Layer 7 of a small transformer language model trained on English Wikipedia (19 layers, counted from 0, width 96).
A neuron's activation on a vector x is GELU(weights . x + bias), where the dot is the dot product.
The model reads these tokens: "tel" "or" "ism" ":" " Wide" "set" " eyes" "," " which" " lead" " to" " a" " similar" " facial" " resemblance" " between" " patients" "." " Fa"

The vector x that enters this layer's MLP at each token. A number n stands for n times 0.0086.
0 "tel": -129 154 8 61 -108 -79 50 -90 21 -95 -57 143 -125 -90 -26 -19 132 -30 -138 -106 89 -3 99 -118 36 -103 -151 71 10 34 72 -61 144 105 200 -58 -107 33 -68 -13 -198 -22 -79 46 16 -220 1 -128 360 154 65 28 -55 -110 -178 74 159 -72 243 -59 137 -30 -117 41 191 -74 155 282 -208 10 51 137 17 89 -173 -155 -71 -13 -78 142 2 -164 -18 -59 118 -69 -183 -69 32 63 294 14 7 -23 -12 -23
1 "or": -17 70 40 21 -90 -27 65 -55 -30 -10 -34 139 -96 20 -49 43 106 21 -190 -81 112 -67 123 -61 30 -72 -175 72 89 33 106 -136 56 137 253 -81 -40 35 -31 6 -123 -9 -67 57 0 -223 -18 -186 362 190 113 12 -87 -120 -230 84 150 -28 224 -42 88 -5 -106 41 204 54 231 248 -129 120 33 28 43 27 -226 -238 -54 -45 -112 58 -20 -187 -163 -64 -72 18 -110 14 28 5 241 -31 64 -163 -50 -124
2 "ism": 4 186 -25 -12 -124 -70 27 -11 8 -7 -101 148 -143 -41 25 34 131 36 -142 -22 30 9 80 -53 95 -125 -137 152 87 42 99 -59 89 107 260 -74 -37 71 -95 47 -149 -41 -99 50 -7 -251 21 -163 407 81 126 -1 -69 -191 -269 62 146 -30 249 -55 -4 -60 -91 -3 193 22 212 126 -192 85 -17 47 -9 87 -128 -228 -66 34 -98 97 -38 -155 -103 26 23 33 -76 -24 96 28 210 59 -37 -169 -94 -122
3 ":": -97 182 -14 116 -86 -154 41 -42 -41 -69 -64 158 -20 -48 -32 -4 -4 84 -134 -34 -41 -48 87 -143 135 -18 -104 22 36 11 119 -74 184 67 241 -33 -95 147 -140 3 -182 -109 -73 87 7 -211 0 -161 327 167 135 -73 -41 -119 -230 34 91 3 242 -149 109 18 -126 -52 180 17 213 200 -151 49 65 184 56 73 -244 -208 -54 23 -111 61 -22 -140 -101 -28 23 21 -21 -60 83 65 241 -38 9 -80 -97 -38
4 " Wide": -106 174 35 152 -146 -34 95 -4 -14 -151 -26 118 -136 28 -47 -111 136 12 -169 -93 -2 -42 98 -3 109 -26 -134 83 60 -19 130 -178 174 51 281 -66 -25 106 -145 -85 -107 -33 -129 -85 -27 -232 -42 -140 360 148 86 -17 -56 -65 -176 32 127 33 242 -98 -12 77 -59 89 124 43 186 121 -163 196 -43 138 64 131 -186 -87 -136 -85 -190 99 54 -150 -37 -10 26 27 -182 -41 49 -4 230 -28 33 -66 -81 -89
5 "set": -52 124 80 -12 -115 -56 84 -3 -3 -92 -74 104 -98 7 -73 -20 148 133 -195 -46 18 -29 137 -35 45 -24 -112 94 150 27 147 -144 95 36 210 -142 -14 93 -81 8 -140 -20 -140 74 14 -164 -17 -157 381 117 118 -21 -79 -55 -251 70 93 17 259 -78 81 78 -85 80 187 35 186 164 -159 141 -95 139 -44 53 -199 -152 -156 1 -191 122 -42 -145 -72 -101 -37 22 -45 -69 57 -2 249 -29 60 -200 -117 -134
6 " eyes": -26 83 -8 8 -60 -130 33 -21 -28 -117 -78 202 -172 24 2 -62 107 36 -64 -73 -55 20 121 -47 130 -101 -121 59 1 73 91 -107 171 77 195 -90 -107 109 -59 50 -111 -17 -103 19 22 -148 1 -58 388 102 70 -3 -89 -38 -272 156 139 50 176 -122 50 90 -30 4 205 18 316 110 -172 121 23 78 -64 157 -228 -254 -74 -63 -68 85 -15 -87 -83 8 -62 -76 -104 -55 76 -93 251 46 -22 -195 -143 -29
7 ",": 13 100 10 136 -147 -82 58 -71 -6 -117 -73 157 -55 -81 -40 48 38 34 -152 -4 0 -31 149 -117 76 -36 -90 42 102 1 -2 -74 158 56 253 -63 -52 109 -154 2 -149 -92 -114 47 80 -174 10 -79 396 144 119 -59 -141 -123 -185 0 143 -79 210 -94 68 61 -76 37 153 -7 227 224 -75 127 53 150 -20 83 -290 -194 -99 13 -110 33 -26 -165 -92 -92 25 -16 -45 -129 112 67 239 -28 14 -79 -143 4
8 " which": -32 135 1 87 -101 -69 100 -78 -120 -98 -41 213 -36 -71 -63 -64 118 73 -111 -25 42 22 121 -98 160 -74 -140 78 62 4 43 2 188 134 166 -83 -73 33 -101 -1 -102 -80 -69 36 52 -198 67 -128 374 179 129 -21 -158 -55 -155 33 92 -66 225 -78 12 -95 -108 -5 202 -21 278 161 -12 53 23 163 52 91 -221 -158 -79 29 -21 -12 60 -144 -174 -118 52 -169 -80 -168 91 30 248 22 -13 -84 -111 -185
9 " lead": -91 164 -30 -4 -41 -20 108 -78 -72 -88 2 107 -88 -36 -9 -92 199 18 -28 -18 -2 78 175 -94 83 64 -121 64 53 28 64 -61 156 98 231 -149 -94 42 -100 64 -63 -66 -82 -17 15 -220 -15 -133 411 167 67 -26 -86 -31 -198 88 135 -15 299 -116 -79 -63 -36 -4 112 -66 238 201 -145 73 -3 52 -17 194 -277 -196 -173 -19 -72 16 -8 -40 -211 -63 20 -43 -154 25 137 55 137 -36 8 -102 -50 -29
10 " to": -45 123 -68 23 -139 -107 46 -87 -31 -59 -22 111 -71 -47 -46 -147 71 106 -75 -57 -5 -60 108 -44 90 10 -69 47 65 75 147 -23 205 24 229 -69 -87 1 -53 33 -73 -106 -109 -3 50 -243 -30 -201 410 165 134 24 -126 5 -231 14 77 -44 212 -152 75 -16 -95 97 206 5 170 187 -89 115 62 106 -1 122 -269 -205 4 -3 -22 55 -32 -112 -116 -117 184 -54 -145 -113 77 62 171 -16 77 -141 -51 -74
11 " a": -66 124 50 15 -80 -87 48 -41 -46 -141 -21 137 -77 -79 -5 -148 74 -12 -11 -53 -16 -35 -28 -102 127 -60 -88 53 -24 78 70 -73 228 70 178 -105 -54 -8 -37 -4 -58 -69 -132 6 53 -214 6 -158 473 101 154 -27 -40 -89 -169 53 157 12 258 -124 110 24 -111 155 187 49 259 199 -52 77 62 55 37 109 -309 -146 -135 -47 -125 18 5 -94 -144 -64 109 -71 -68 -66 36 45 109 -61 105 -93 -118 -34
12 " similar": -115 202 -35 -30 -76 5 133 -5 -2 -111 -56 129 -99 -38 33 -90 152 -3 1 -69 95 -57 108 -91 111 -74 -74 161 -6 130 70 -135 227 41 217 -68 -106 7 -88 -20 -106 -125 -166 69 -16 -180 -39 -127 439 159 30 -42 30 -164 -185 58 70 -51 285 -109 3 -19 -52 127 138 -21 193 126 12 73 74 118 16 104 -202 -157 -204 82 -16 -43 -14 -58 -123 3 43 -75 -167 -119 15 49 187 -87 79 -131 -7 -157
13 " facial": -106 176 6 -54 -52 -119 111 -58 14 -116 32 155 -90 -10 -30 -28 159 -9 -24 -6 89 -57 144 13 101 -154 -75 104 -101 101 57 -162 254 64 173 -67 -101 64 -25 16 -91 -118 -222 -44 16 -217 1 -43 395 158 -19 -18 -16 -127 -227 63 158 -60 299 -94 21 -4 -114 0 165 65 183 137 -92 144 -10 7 -28 157 -216 -159 -124 -93 14 -15 19 -133 -122 -21 -71 -11 -90 -15 58 -25 280 3 79 -95 15 -128
14 " resemblance": -53 160 -7 -71 -66 -140 128 -63 -46 -70 -71 162 -160 -45 39 -36 153 30 -70 -17 44 -15 198 -165 53 -134 -60 146 54 180 10 -27 211 48 194 -101 -32 29 -23 23 -69 -93 -175 102 31 -185 -93 -79 401 110 37 -64 27 -85 -223 129 127 -27 356 -130 -22 41 -52 40 121 -7 208 115 -120 103 77 39 -88 196 -182 -194 -138 99 -43 -63 -48 -73 -106 -35 -34 -39 -81 -54 86 -49 183 -19 -16 -149 -91 -106
15 " between": -168 129 -39 80 -124 -48 87 -84 -67 -34 -76 149 -102 -66 -87 18 82 21 -82 31 -16 -24 63 -89 157 -21 -38 75 131 144 75 -40 252 9 188 -84 -69 111 -98 21 -52 -181 -108 73 60 -172 -93 -160 383 179 136 1 -101 -41 -219 -8 -7 -28 202 -62 -52 5 -11 65 204 -71 254 203 -104 85 38 122 13 156 -188 -220 -57 -97 -3 7 -147 -86 -111 -172 48 -152 -90 -148 69 25 184 37 122 -93 9 -43
16 " patients": -44 104 -19 -52 -54 -76 10 -138 45 -82 -98 125 -152 -75 -13 -41 162 68 -88 33 -15 64 98 -32 175 -111 -125 56 26 127 -4 -61 143 112 158 -67 -54 123 -41 26 -153 -39 -141 2 58 -148 -5 -73 348 173 153 -57 -157 -54 -277 -5 206 -23 237 -72 -57 70 72 22 154 -6 298 92 -88 30 -44 69 36 101 -237 -230 -96 -8 18 91 -13 -178 -163 -90 35 -33 -110 -152 27 -58 318 107 -5 -126 -66 -20
17 ".": -78 86 36 81 -114 -40 59 -107 -32 -128 -90 142 -39 -151 -41 10 131 75 -77 -91 64 -64 102 -144 43 -43 -172 75 40 46 109 -76 130 43 186 -73 -58 14 -136 67 -102 -83 -69 98 13 -234 -49 -157 350 180 153 -7 -78 -130 -233 -14 137 40 304 -165 39 -1 -79 11 117 29 199 285 -108 38 8 88 17 166 -214 -146 -19 1 -116 78 39 -193 -100 -53 72 -49 -59 -133 117 106 236 -17 -37 -35 -57 -4
18 " Fa": -35 138 -13 5 -133 -10 68 -3 157 -57 12 134 -157 -90 -48 -52 83 37 -80 -137 28 -10 143 -131 143 -90 -181 97 9 -9 79 -131 190 8 164 -53 -37 57 -142 58 -72 -46 -65 -28 27 -252 55 -129 339 56 144 145 -123 -19 -114 -65 279 -6 232 -132 9 -48 -112 61 150 95 276 235 -114 85 -35 17 113 119 -184 -207 -45 -81 -177 41 61 -200 -64 -94 -23 16 -213 43 55 0 161 16 8 -117 -55 -33

Each question shows the input weights of one neuron of the MLP. A number n stands for n times 0.0035.

n367 (bias -0.015): -166 57 44 -75 -88 17 -97 27 172 -59 -157 79 68 -164 -110 42 73 32 142 -88 -118 9 -14 -9 -144 -24 -26 -101 -104 76 -93 -122 150 -45 9 54 116 -143 6 -49 81 59 -8 103 -68 44 55 -119 -23 -26 70 -33 75 -60 17 -43 -66 -70 -78 21 211 -63 18 0 46 -39 -32 -150 -116 -58 -52 32 8 63 -58 -27 141 24 29 112 33 219 194 16 68 58 -44 61 27 206 148 -66 69 26 -3 -92
On which token does it fire most? 0 "tel"

n185 (bias 0.012): -64 -35 -15 9 -150 -95 40 -89 -95 -34 -34 110 206 3 0 -34 38 135 -134 33 -88 -26 9 -88 86 -57 16 64 94 -47 -13 134 38 -26 -11 49 23 89 55 -11 -66 -31 -129 79 56 103 -12 -4 23 22 -109 36 33 71 75 3 -134 58 -5 -31 -44 -54 -29 9 -23 -14 -63 36 -2 -34 -59 -32 142 79 112 5 -150 -136 -11 -66 -22 -5 -23 -56 102 26 -6 76 -162 -27 -13 164 -41 -25 64 -8
On which two tokens does it fire most, strongest first? 15 " between", 8 " which"

n316 (bias -0.004): 10 91 38 -21 6 -39 169 56 -122 90 -17 119 5 65 93 -181 -99 -98 15 -78 54 58 -90 56 -26 -76 19 280 -3 6 -205 -86 110 48 59 73 103 -95 90 66 -97 86 72 62 27 153 105 -47 -200 -49 -114 -156 -36 -137 48 26 182 30 -28 -33 -77 73 -4 98 67 86 -200 58 -153 -61 -89 -1 121 28 -115 -26 -41 -84 25 67 -21 -2 55 140 -88 107 -146 86 -70 92 -80 -217 76 9 -60 -100
Its three highest activations, in order, are on tokens 12 " similar", 4 " Wide", 13 " facial"

n43 (bias -0.010): 44 36 -28 51 244 -51 -61 -67 -214 118 131 -19 67 -135 22 353 48 49 -276 -2 -194 -156 -113 -1 18 -19 34 79 -136 150 -95 125 25 -129 60 -80 -13 -235 -19 -34 -97 -44 -28 62 208 64 -9 75 -20 -35 -180 80 -176 -35 -240 -308 -68 -58 -110 -72 73 -3 19 118 -147 7 -12 -126 -64 28 92 282 57 193 93 -61 85 170 -123 -56 -126 -196 -51 157 75 -110 24 105 201 -42 47 44 108 184 -71 188
On which token does it fire most, and how strongly? 7 ",", at about 2.4

n380 (bias -0.006): -52 -69 -117 50 74 132 115 44 -163 53 -136 -70 -6 40 38 79 124 -47 61 -47 -136 122 66 93 -97 -84 -133 -51 10 79 -122 51 -18 61 30 38 -26 -124 43 19 -111 -40 -25 -28 67 39 -84 -54 115 100 -87 -10 135 -23 -28 -23 -49 -17 -44 41 39 -119 -43 4 -78 21 -65 105 40 -68 -13 15 98 75 27 -79 119 -19 -123 -94 -76 7 49 -13 56 35 60 118 56 138 -137 119 191 18 -61 -73
On which token does it fire most? 9 " lead"

n228 (bias -0.007): 126 41 116 10 70 -4 -206 -10 26 -116 -103 75 48 80 56 14 -37 212 123 196 -200 98 -24 -50 -189 14 5 153 -86 -53 -51 68 1 34 -21 -20 -9 -89 0 137 126 -54 -42 73 -102 -88 -125 -57 -66 128 32 -27 -84 127 -28 -11 -185 81 -100 26 53 -39 -74 -136 -12 203 -20 -57 -116 15 -38 -64 41 301 38 -36 119 57 -85 -61 118 -19 -52 21 -37 117 -66 -107 54 48 61 -103 189 -147 -3 11
On which token does it fire most? 17 "."

n60 (bias -0.007): -26 28 -85 21 -45 -55 -151 -8 55 -16 -16 148 203 85 -1 35 -13 -92 15 30 103 35 25 78 -9 12 -61 -8 14 109 -10 -41 69 41 -90 35 45 -24 -26 -121 37 17 51 -74 99 -45 40 -39 -19 -28 109 -58 -85 -13 133 17 -8 -69 -22 -78 129 -137 -70 -12 -31 97 -72 37 28 -12 55 -19 -31 -73 -93 -44 -69 -35 -170 22 152 119 31 10 34 -15 -4 -66 17 -15 -27 21 -137 -6 35 81
On which token does it fire most? 11 " a"

n219 (bias 0.012): 73 -218 22 -56 -112 -35 200 -32 65 63 -44 116 -46 -51 -83 -93 82 -63 9 -53 107 51 -188 74 -79 75 129 -75 -9 -152 154 -30 -103 85 -93 33 -53 66 68 13 -10 10 38 29 -80 54 -208 92 29 64 85 39 129 47 -84 70 78 -115 -50 35 5 -114 24 27 23 -20 -78 74 -102 0 49 74 -47 -127 -68 -35 -89 29 118 -32 -37 73 -70 -45 -36 -2 111 103 -62 98 -21 12 22 -74 -53 69
On which token does it fire most, and how strongly? 1 "or", at about 0.41

n351 (bias -0.013): 55 23 120 10 -42 -111 45 -15 37 -80 -95 -17 125 74 74 -82 75 -2 -91 88 -96 58 -36 -6 -46 -106 44 80 -77 60 -5 -60 57 -177 101 16 63 -73 102 0 -51 -28 -20 125 160 129 54 42 52 109 -34 -105 6 24 69 52 -133 173 -181 155 7 -40 -14 -97 39 -152 -126 -14 -103 77 -102 -17 181 49 -43 -104 -74 -131 -196 14 -24 -52 155 -27 13 121 -15 59 -20 181 -39 70 39 -74 -112 -40
On which token does it fire most, and how strongly? 5 "set", at about 2.2

n296 (bias -0.026): 137 -231 129 -202 140 -269 105 -192 59 -290 -59 16 -2 134 -61 -107 44 24 -203 -118 -70 -7 181 132 -180 -15 4 37 -118 -65 -65 -102 47 9 108 337 -42 89 58 -180 165 75 -84 20 55 -34 -7 -94 106 -68 53 -8 -62 -64 -7 -210 -194 -33 -170 73 139 -35 34 -14 24 121 -112 134 177 -13 99 -36 130 -80 176 50 120 18 33 189 37 -148 -102 -107 119 -172 73 244 -38 162 -80 -64 145 -30 -59 167
On which token does it fire most? 10 " to"

n69 (bias -0.017): 54 80 -128 4 124 30 51 -127 -11 -56 -37 115 140 27 59 -45 -85 44 83 99 12 -16 -36 -3 -85 -115 102 11 24 -90 -60 100 -119 -157 57 22 -114 -2 -65 24 -114 167 62 105 92 -75 -51 -95 -17 -107 -36 152 -48 70 -22 112 -122 110 47 18 37 -151 175 72 59 10 50 56 -57 95 -129 -46 -138 -127 -45 -110 -223 -54 95 11 228 94 -15 185 -107 -4 7 -219 52 54 -125 -76 -90 -39 -26 126
On which two tokens does it fire most, strongest first? 6 " eyes", 9 " lead"

n132 (bias 0.009): 43 37 -95 72 36 -81 -55 -17 -50 -80 -65 -33 98 91 3 89 33 -222 -78 10 -40 134 129 -48 -47 -95 33 -58 46 28 -92 158 -20 68 145 -30 -8 -139 -172 -44 33 -2 44 -133 -99 -71 122 -79 -85 -3 -51 -11 -68 114 54 157 -76 -85 -5 52 54 108 -28 -78 12 129 19 108 84 30 -66 -53 140 22 -75 -24 184 26 60 -247 -29 -112 52 18 75 -9 90 -62 -21 -71 -27 56 19 12 52 33
On which token does it fire most? 8 " which"

n242 (bias -0.005): 154 -141 -31 144 -137 165 -56 -20 -93 0 -57 -137 136 122 -11 -28 -131 -113 -152 -97 163 98 15 -49 -10 57 76 62 64 -53 -22 44 -185 110 1 -41 150 11 -76 -55 -86 53 37 50 -24 -11 198 11 -1 -191 -93 8 9 9 -89 94 85 42 -54 -12 -9 84 46 -78 -20 -105 49 54 -74 15 -10 163 108 -21 90 -108 33 -145 -108 -167 7 24 -24 -2 -90 46 -10 48 -92 117 68 144 -72 143 -124 85
On which two tokens does it fire most, strongest first? 7 ",", 1 "or"

n187 (bias -0.001): 82 -83 153 11 39 54 -43 -169 34 134 -63 39 7 -18 56 -7 -108 198 -26 -37 8 87 3 -117 -77 38 -24 -176 -99 -62 105 91 -88 -37 94 -63 -49 -8 10 30 -38 -38 20 127 -57 6 2 -14 68 -84 12 31 43 59 50 -183 80 -31 -85 136 -80 -114 69 -109 -71 1 -26 22 -62 53 -45 80 92 23 29 -63 -95 12 76 61 28 -102 -122 127 -104 15 88 -25 37 -78 95 -98 39 76 52 86
On which two tokens does it fire most, strongest first? 17 ".", 3 ":"

n183 (bias -0.007): -69 -27 42 57 -53 -68 71 -70 -103 43 37 -85 -14 83 25 -92 -61 127 78 30 3 10 -37 87 84 -76 97 65 35 -10 -117 -9 64 15 -118 64 85 -94 77 -43 -76 107 69 145 56 196 -75 -142 30 -136 -61 121 16 -11 -74 -38 -39 8 44 56 -71 -44 -210 26 153 -32 -64 131 -17 -115 -198 -53 -6 37 41 -234 -83 64 -88 51 -138 11 -219 -12 -54 71 194 107 18 102 -57 244 -53 78 67 -68
On which token does it fire most, and how strongly? 2 "ism", at about 1.2

n231 (bias 0.004): -41 1 24 18 -32 7 9 -76 -63 28 23 -16 72 -31 33 16 -109 101 36 2 37 -62 0 -8 -45 32 -18 97 21 78 -24 -25 56 24 -6 62 -104 15 73 19 24 -21 -21 -51 1 34 41 -15 57 -14 -68 93 -174 7 -11 -18 -11 46 36 -28 -40 -3 -42 -15 -36 46 -18 -64 -98 4 55 11 -21 61 35 22 26 -20 -26 14 11 -12 18 66 -15 -55 69 -79 -36 19 -48 -59 15 84 -24 23
On which token does it fire most? 17 "."

n376 (bias 0.010): -137 -74 105 18 -91 100 -76 -105 154 35 29 -18 -69 145 -5 -78 18 51 76 63 29 -31 150 -107 65 106 151 37 40 28 -150 4 -272 -137 -48 -34 151 43 -34 -90 61 112 -27 -92 34 -121 80 129 90 -32 -150 30 -59 59 -58 74 -106 -118 18 -117 -9 -75 -83 90 127 11 9 28 -42 -13 134 -49 138 -17 67 -5 -51 -108 -37 108 -47 6 -13 123 -16 -52 100 -172 -40 -35 61 -70 -71 24 27 13
On which two tokens does it fire most, strongest first? 5 "set", 4 " Wide"

n347 (bias 0.015): 54 -88 85 -101 -4 -82 127 90 38 61 -73 -8 11 -26 -34 -71 31 -28 -81 98 170 113 80 138 38 133 -50 -32 57 -34 32 -28 134 -22 -33 -114 -71 -73 51 -37 -100 118 91 -36 -122 -22 90 2 28 -30 17 -16 -8 -116 100 -30 -80 38 -57 -210 47 31 62 -27 -9 -42 -79 18 73 -11 -69 -51 -115 180 -22 184 41 -121 35 -45 68 -32 -72 42 17 -78 -24 54 33 -87 -85 -19 52 -38 -145 -24
On which token does it fire most? 9 " lead"

n262 (bias -0.007): -212 -64 139 126 146 -100 -49 -144 108 90 -85 25 212 -12 237 -107 16 -29 23 -45 27 -54 103 179 -165 97 134 21 43 55 67 -48 64 3 -131 47 -162 12 21 34 -205 81 147 -134 -6 136 100 -259 169 -49 233 76 254 -155 -115 112 -324 288 183 -310 92 -246 62 16 -136 80 -94 -163 160 -104 -51 -56 -203 -145 75 -7 -297 -64 57 77 -83 -5 -162 38 184 -16 -145 -35 -144 278 -108 22 -70 55 84 144
On which token does it fire most? 12 " similar"

n76 (bias 0.014): -2 46 93 -137 -44 -122 -65 -50 -163 44 -58 75 210 -48 -185 28 1 -26 -47 26 38 -141 -145 -121 -5 19 12 152 14 -81 -37 175 -150 24 46 98 64 111 -2 -32 157 47 -40 -179 16 61 -46 -8 118 3 -55 25 40 194 189 76 48 67 38 -77 26 -28 -66 -110 -94 -171 22 -13 -74 41 35 -28 -79 108 14 -3 -28 19 -213 -103 -70 75 14 83 142 -33 -40 4 50 6 67 33 -25 -34 84 63
On which token does it fire most? 9 " lead"

n28 (bias -0.010): -58 -102 -98 44 -49 10 138 -181 -9 -51 -2 -76 -29 157 -69 24 66 -61 -140 71 25 -40 57 -133 -61 91 -38 104 -78 -50 -39 -20 -81 -32 -71 108 83 -81 11 97 -165 37 153 24 -18 138 47 44 -54 -8 2 -13 -85 68 -38 -40 38 -8 43 -1 -35 81 40 158 -64 -27 -16 22 -141 -173 251 135 -179 -83 -46 95 -83 -49 -21 -13 -83 128 -7 -31 173 -27 -16 -90 -53 -27 33 38 206 77 132 -23
On which token does it fire most? 0 "tel"

n276 (bias -0.002): 243 117 46 110 146 44 12 -79 -188 11 -209 -89 28 -13 63 172 -157 74 69 59 41 98 88 -34 -60 -56 -135 -97 -92 25 -53 -29 78 -90 -66 1 23 -68 171 -109 42 45 80 1 39 177 217 139 147 86 50 -89 113 -13 -100 -39 47 -40 -232 8 92 9 -14 45 -202 -107 -30 -45 13 100 -20 113 215 13 9 -131 -237 76 -71 138 -172 -126 -235 14 -34 -82 116 4 -2 3 -20 -86 65 39 19 -107
On which two tokens does it fire most, strongest first? 7 ",", 8 " which"

n20 (bias -0.004): 57 65 67 -68 -50 17 23 92 -114 -8 35 44 11 -101 3 81 -35 135 -26 -108 1 101 30 35 -23 -19 5 -26 204 -39 -66 7 136 95 -64 -32 36 -86 -25 -117 43 -79 128 36 -94 -3 110 21 -3 -103 -52 169 32 -66 15 -60 -52 50 -22 -127 20 10 -120 52 23 -37 -73 25 56 81 -34 137 -103 25 26 -100 -125 27 81 13 -64 -79 -106 7 10 116 114 98 -56 -142 -13 151 9 49 -20 -25
On which token does it fire most, and how strongly? 5 "set", at about 1.5

n196 (bias 0.010): -57 -113 14 -33 -22 -122 102 -58 171 118 80 17 24 160 -76 -20 -61 110 -16 -70 -134 89 -67 -230 3 -63 127 95 59 -1 -13 139 -56 13 8 -48 -94 -68 -44 -26 29 -89 67 3 -67 22 67 32 3 55 12 21 -53 -12 -1 -8 -21 24 22 59 45 -2 -91 -25 131 -40 -26 -195 36 -36 -161 -6 71 20 60 -50 -33 36 -79 -43 155 17 107 21 -37 14 25 -23 -75 11 90 151 -113 -50 -41 30
On which two tokens does it fire most, strongest first? 8 " which", 18 " Fa"

n70 (bias -0.008): -37 -19 -123 51 -15 -33 -90 -45 -124 10 -112 84 141 40 -85 -263 74 30 -66 30 25 2 -64 14 -25 78 30 -38 94 -56 -41 67 94 -67 105 4 42 31 -135 70 4 -24 -30 -39 -14 -99 17 -31 -58 -112 -166 205 -86 89 -30 -19 -19 106 56 -39 -11 103 55 -23 -20 -14 34 -84 -53 15 -8 76 76 -23 55 53 35 -102 -86 94 -12 143 -10 -1 3 -65 13 -85 18 -25 -16 68 73 102 47 -42
On which token does it fire most? 4 " Wide"

n61 (bias -0.011): 58 93 2 114 -65 93 64 -23 -43 -100 -32 31 -171 40 39 22 -142 24 -25 -47 157 116 -97 122 3 -35 65 -84 53 -78 31 -84 -3 -86 -37 -51 163 -78 -128 86 225 -58 -82 215 49 -137 8 -51 0 -83 28 -134 -107 -20 23 -144 -128 -88 -165 -175 60 -70 -48 22 -42 -54 -85 3 40 57 -16 105 53 -45 158 -52 -24 -103 34 66 214 115 21 -45 -119 126 -41 -62 99 -21 154 10 25 147 26 -22
On which token does it fire most? 4 " Wide"

n326 (bias 0.024): 48 -18 112 19 -106 102 -33 -37 -32 -105 -15 35 -75 105 -106 109 -37 98 -57 81 83 2 61 -94 41 -72 -75 206 15 64 -54 109 -85 39 56 -7 -49 -210 -32 -83 20 25 -31 23 -39 36 -54 -105 -48 40 -110 -64 41 4 -11 39 -35 54 37 -17 -98 -59 -100 -76 57 116 -44 -205 58 66 8 -48 -10 -8 92 -48 129 61 -54 13 -32 94 54 58 -38 -19 45 -152 155 -66 66 9 -117 129 -74 -23
On which token does it fire most? 14 " resemblance"

n117 (bias -0.010): -4 -169 44 -79 -90 -200 -16 -70 -80 -94 26 167 150 92 140 37 34 84 -188 -6 81 71 -170 -100 74 -239 70 58 -45 154 -2 -3 64 148 -113 6 -62 -26 136 263 39 -117 276 30 -30 11 -108 -266 183 23 29 166 3 140 -47 -230 -87 -54 193 -89 65 -156 52 -52 -268 -148 -223 -84 -22 193 -103 176 36 -51 269 128 -133 -60 12 51 -21 24 46 174 77 -21 11 53 137 11 29 125 -469 95 -240 177
On which two tokens does it fire most, strongest first? 17 ".", 2 "ism"

n176 (bias -0.002): -186 -52 75 27 88 -10 161 36 9 -44 43 62 148 32 94 -57 -9 -118 -33 48 -3 37 84 -46 3 -69 14 -215 -198 -134 -107 10 -30 -60 -11 -98 -100 107 -104 52 -28 70 63 38 -39 -125 -77 -107 -166 34 150 0 29 217 63 -12 -109 44 177 30 53 -222 35 64 58 93 8 93 -16 -137 42 -109 -57 68 174 -26 -103 -99 -73 9 70 42 99 -31 72 41 -57 37 -185 276 77 -141 69 60 60 6
On which token does it fire most? 0 "tel"

n254 (bias 0.000): 98 61 73 171 -56 141 82 13 -15 73 7 9 -15 -40 -89 -121 76 -71 28 -52 -33 86 112 -18 -25 93 78 -86 -33 -86 -71 81 18 -235 -43 14 -21 -143 95 162 -2 100 88 -12 113 80 134 -53 -83 4 -17 -23 -163 48 -17 151 -40 -19 41 4 -16 -69 -63 129 183 -35 36 -17 -66 -80 7 134 73 31 -88 -83 -47 -110 -68 -44 64 105 67 30 -100 -35 48 -104 -133 -43 -120 -65 4 -223 -21 150
Its three highest activations, in order, are on tokens 9 " lead", 6 " eyes", 11 " a"

n105 (bias -0.006): 98 69 -61 -15 -12 114 -86 -4 -166 160 109 -104 -48 -81 -66 64 53 7 -306 -64 34 83 -38 8 -103 18 122 -27 3 128 -57 14 41 191 -4 -16 -85 -63 192 -44 15 25 -66 66 -36 95 109 80 18 -94 -141 29 51 43 -190 12 81 -37 75 -42 1 -75 44 118 -124 9 37 -90 18 121 71 -1 79 56 110 -171 4 68 73 -28 -1 -112 57 21 -218 14 -10 36 15 29 -132 228 -28 -84 -119 -24
On which token does it fire most, and how strongly? 14 " resemblance", at about 2.3

n358 (bias -0.007): 117 -13 -47 111 74 -113 -104 -49 181 39 -27 -109 71 21 10 -113 37 8 -124 -65 -25 51 142 -7 152 -94 24 68 -65 165 -17 -71 57 88 -225 -122 22 2 96 230 -156 108 -53 13 -49 112 -7 74 92 30 -95 29 85 -31 87 -21 -17 27 -91 -6 102 34 -195 164 58 28 -17 151 -24 38 -107 102 20 21 33 137 -97 -163 -30 37 -146 -11 -31 -65 -59 84 -76 -108 -15 26 -319 130 1 97 14 -104
Its three highest activations, in order, are on tokens 18 " Fa", 11 " a", 5 "set"

n251 (bias 0.000): 7 73 -162 -50 -49 38 33 -42 -282 203 -118 26 29 -280 213 -89 107 68 31 132 37 66 -99 -9 -89 45 -2 -71 110 65 -37 -113 30 -102 18 30 -42 133 -13 -1 63 177 -52 56 40 -36 -28 -165 29 8 -132 -28 -112 52 -119 5 53 35 -153 -13 -148 285 143 106 -71 30 28 8 126 -89 -53 47 -26 -106 33 -108 -38 -32 63 -12 89 239 51 -69 40 43 -12 -46 -89 22 -8 -6 -24 119 44 -195
On which token does it fire most? 16 " patients"

n364 (bias 0.002): -57 2 -2 -24 2 74 -14 -53 -45 -22 85 -62 7 7 -13 -40 56 14 -55 -14 -21 76 5 -23 39 37 -63 76 -19 -53 26 -94 113 -54 -139 171 -39 33 32 -116 -117 34 155 -79 -84 2 86 -120 73 -53 -19 64 39 94 74 -36 104 87 147 -19 -144 -20 -50 18 -92 -51 -131 -20 -57 -40 90 14 38 45 85 -95 70 -80 119 -8 0 47 9 71 -25 68 -99 -155 -30 -51 -12 88 39 112 103 29
On which token does it fire most, and how strongly? 18 " Fa", at about 0.96

n32 (bias -0.010): -138 -81 191 -45 -68 140 194 -94 -128 -36 -85 23 83 -92 -20 -339 105 30 -102 -32 -190 -97 90 30 70 102 64 -2 -46 23 20 196 106 -31 150 92 -191 54 74 7 -31 -141 11 8 18 157 -55 118 -85 -56 -171 -7 139 -65 8 92 119 78 53 16 27 -74 115 -23 36 6 -169 -186 80 -71 29 18 -22 -61 -85 -181 -83 -68 23 -58 -59 249 47 44 32 109 -13 1 38 193 25 -84 -14 -49 -101 47
On which two tokens does it fire most, strongest first? 12 " similar", 9 " lead"

n83 (bias 0.006): 85 92 -73 164 109 61 -145 -86 -2 -147 6 -148 164 53 -18 105 66 8 -200 -28 -167 -78 -37 -45 34 131 -140 -39 -199 134 -74 7 -90 -145 -85 93 -195 -58 54 -53 -35 109 144 -180 84 38 85 -55 206 -59 -18 116 24 96 -95 23 9 2 -86 -59 -90 -29 -84 16 -63 -189 60 61 167 73 129 23 90 167 42 11 -158 90 -136 -258 5 -103 158 51 -54 90 124 -21 -142 -9 50 15 -80 -10 65 188
On which token does it fire most? 7 ","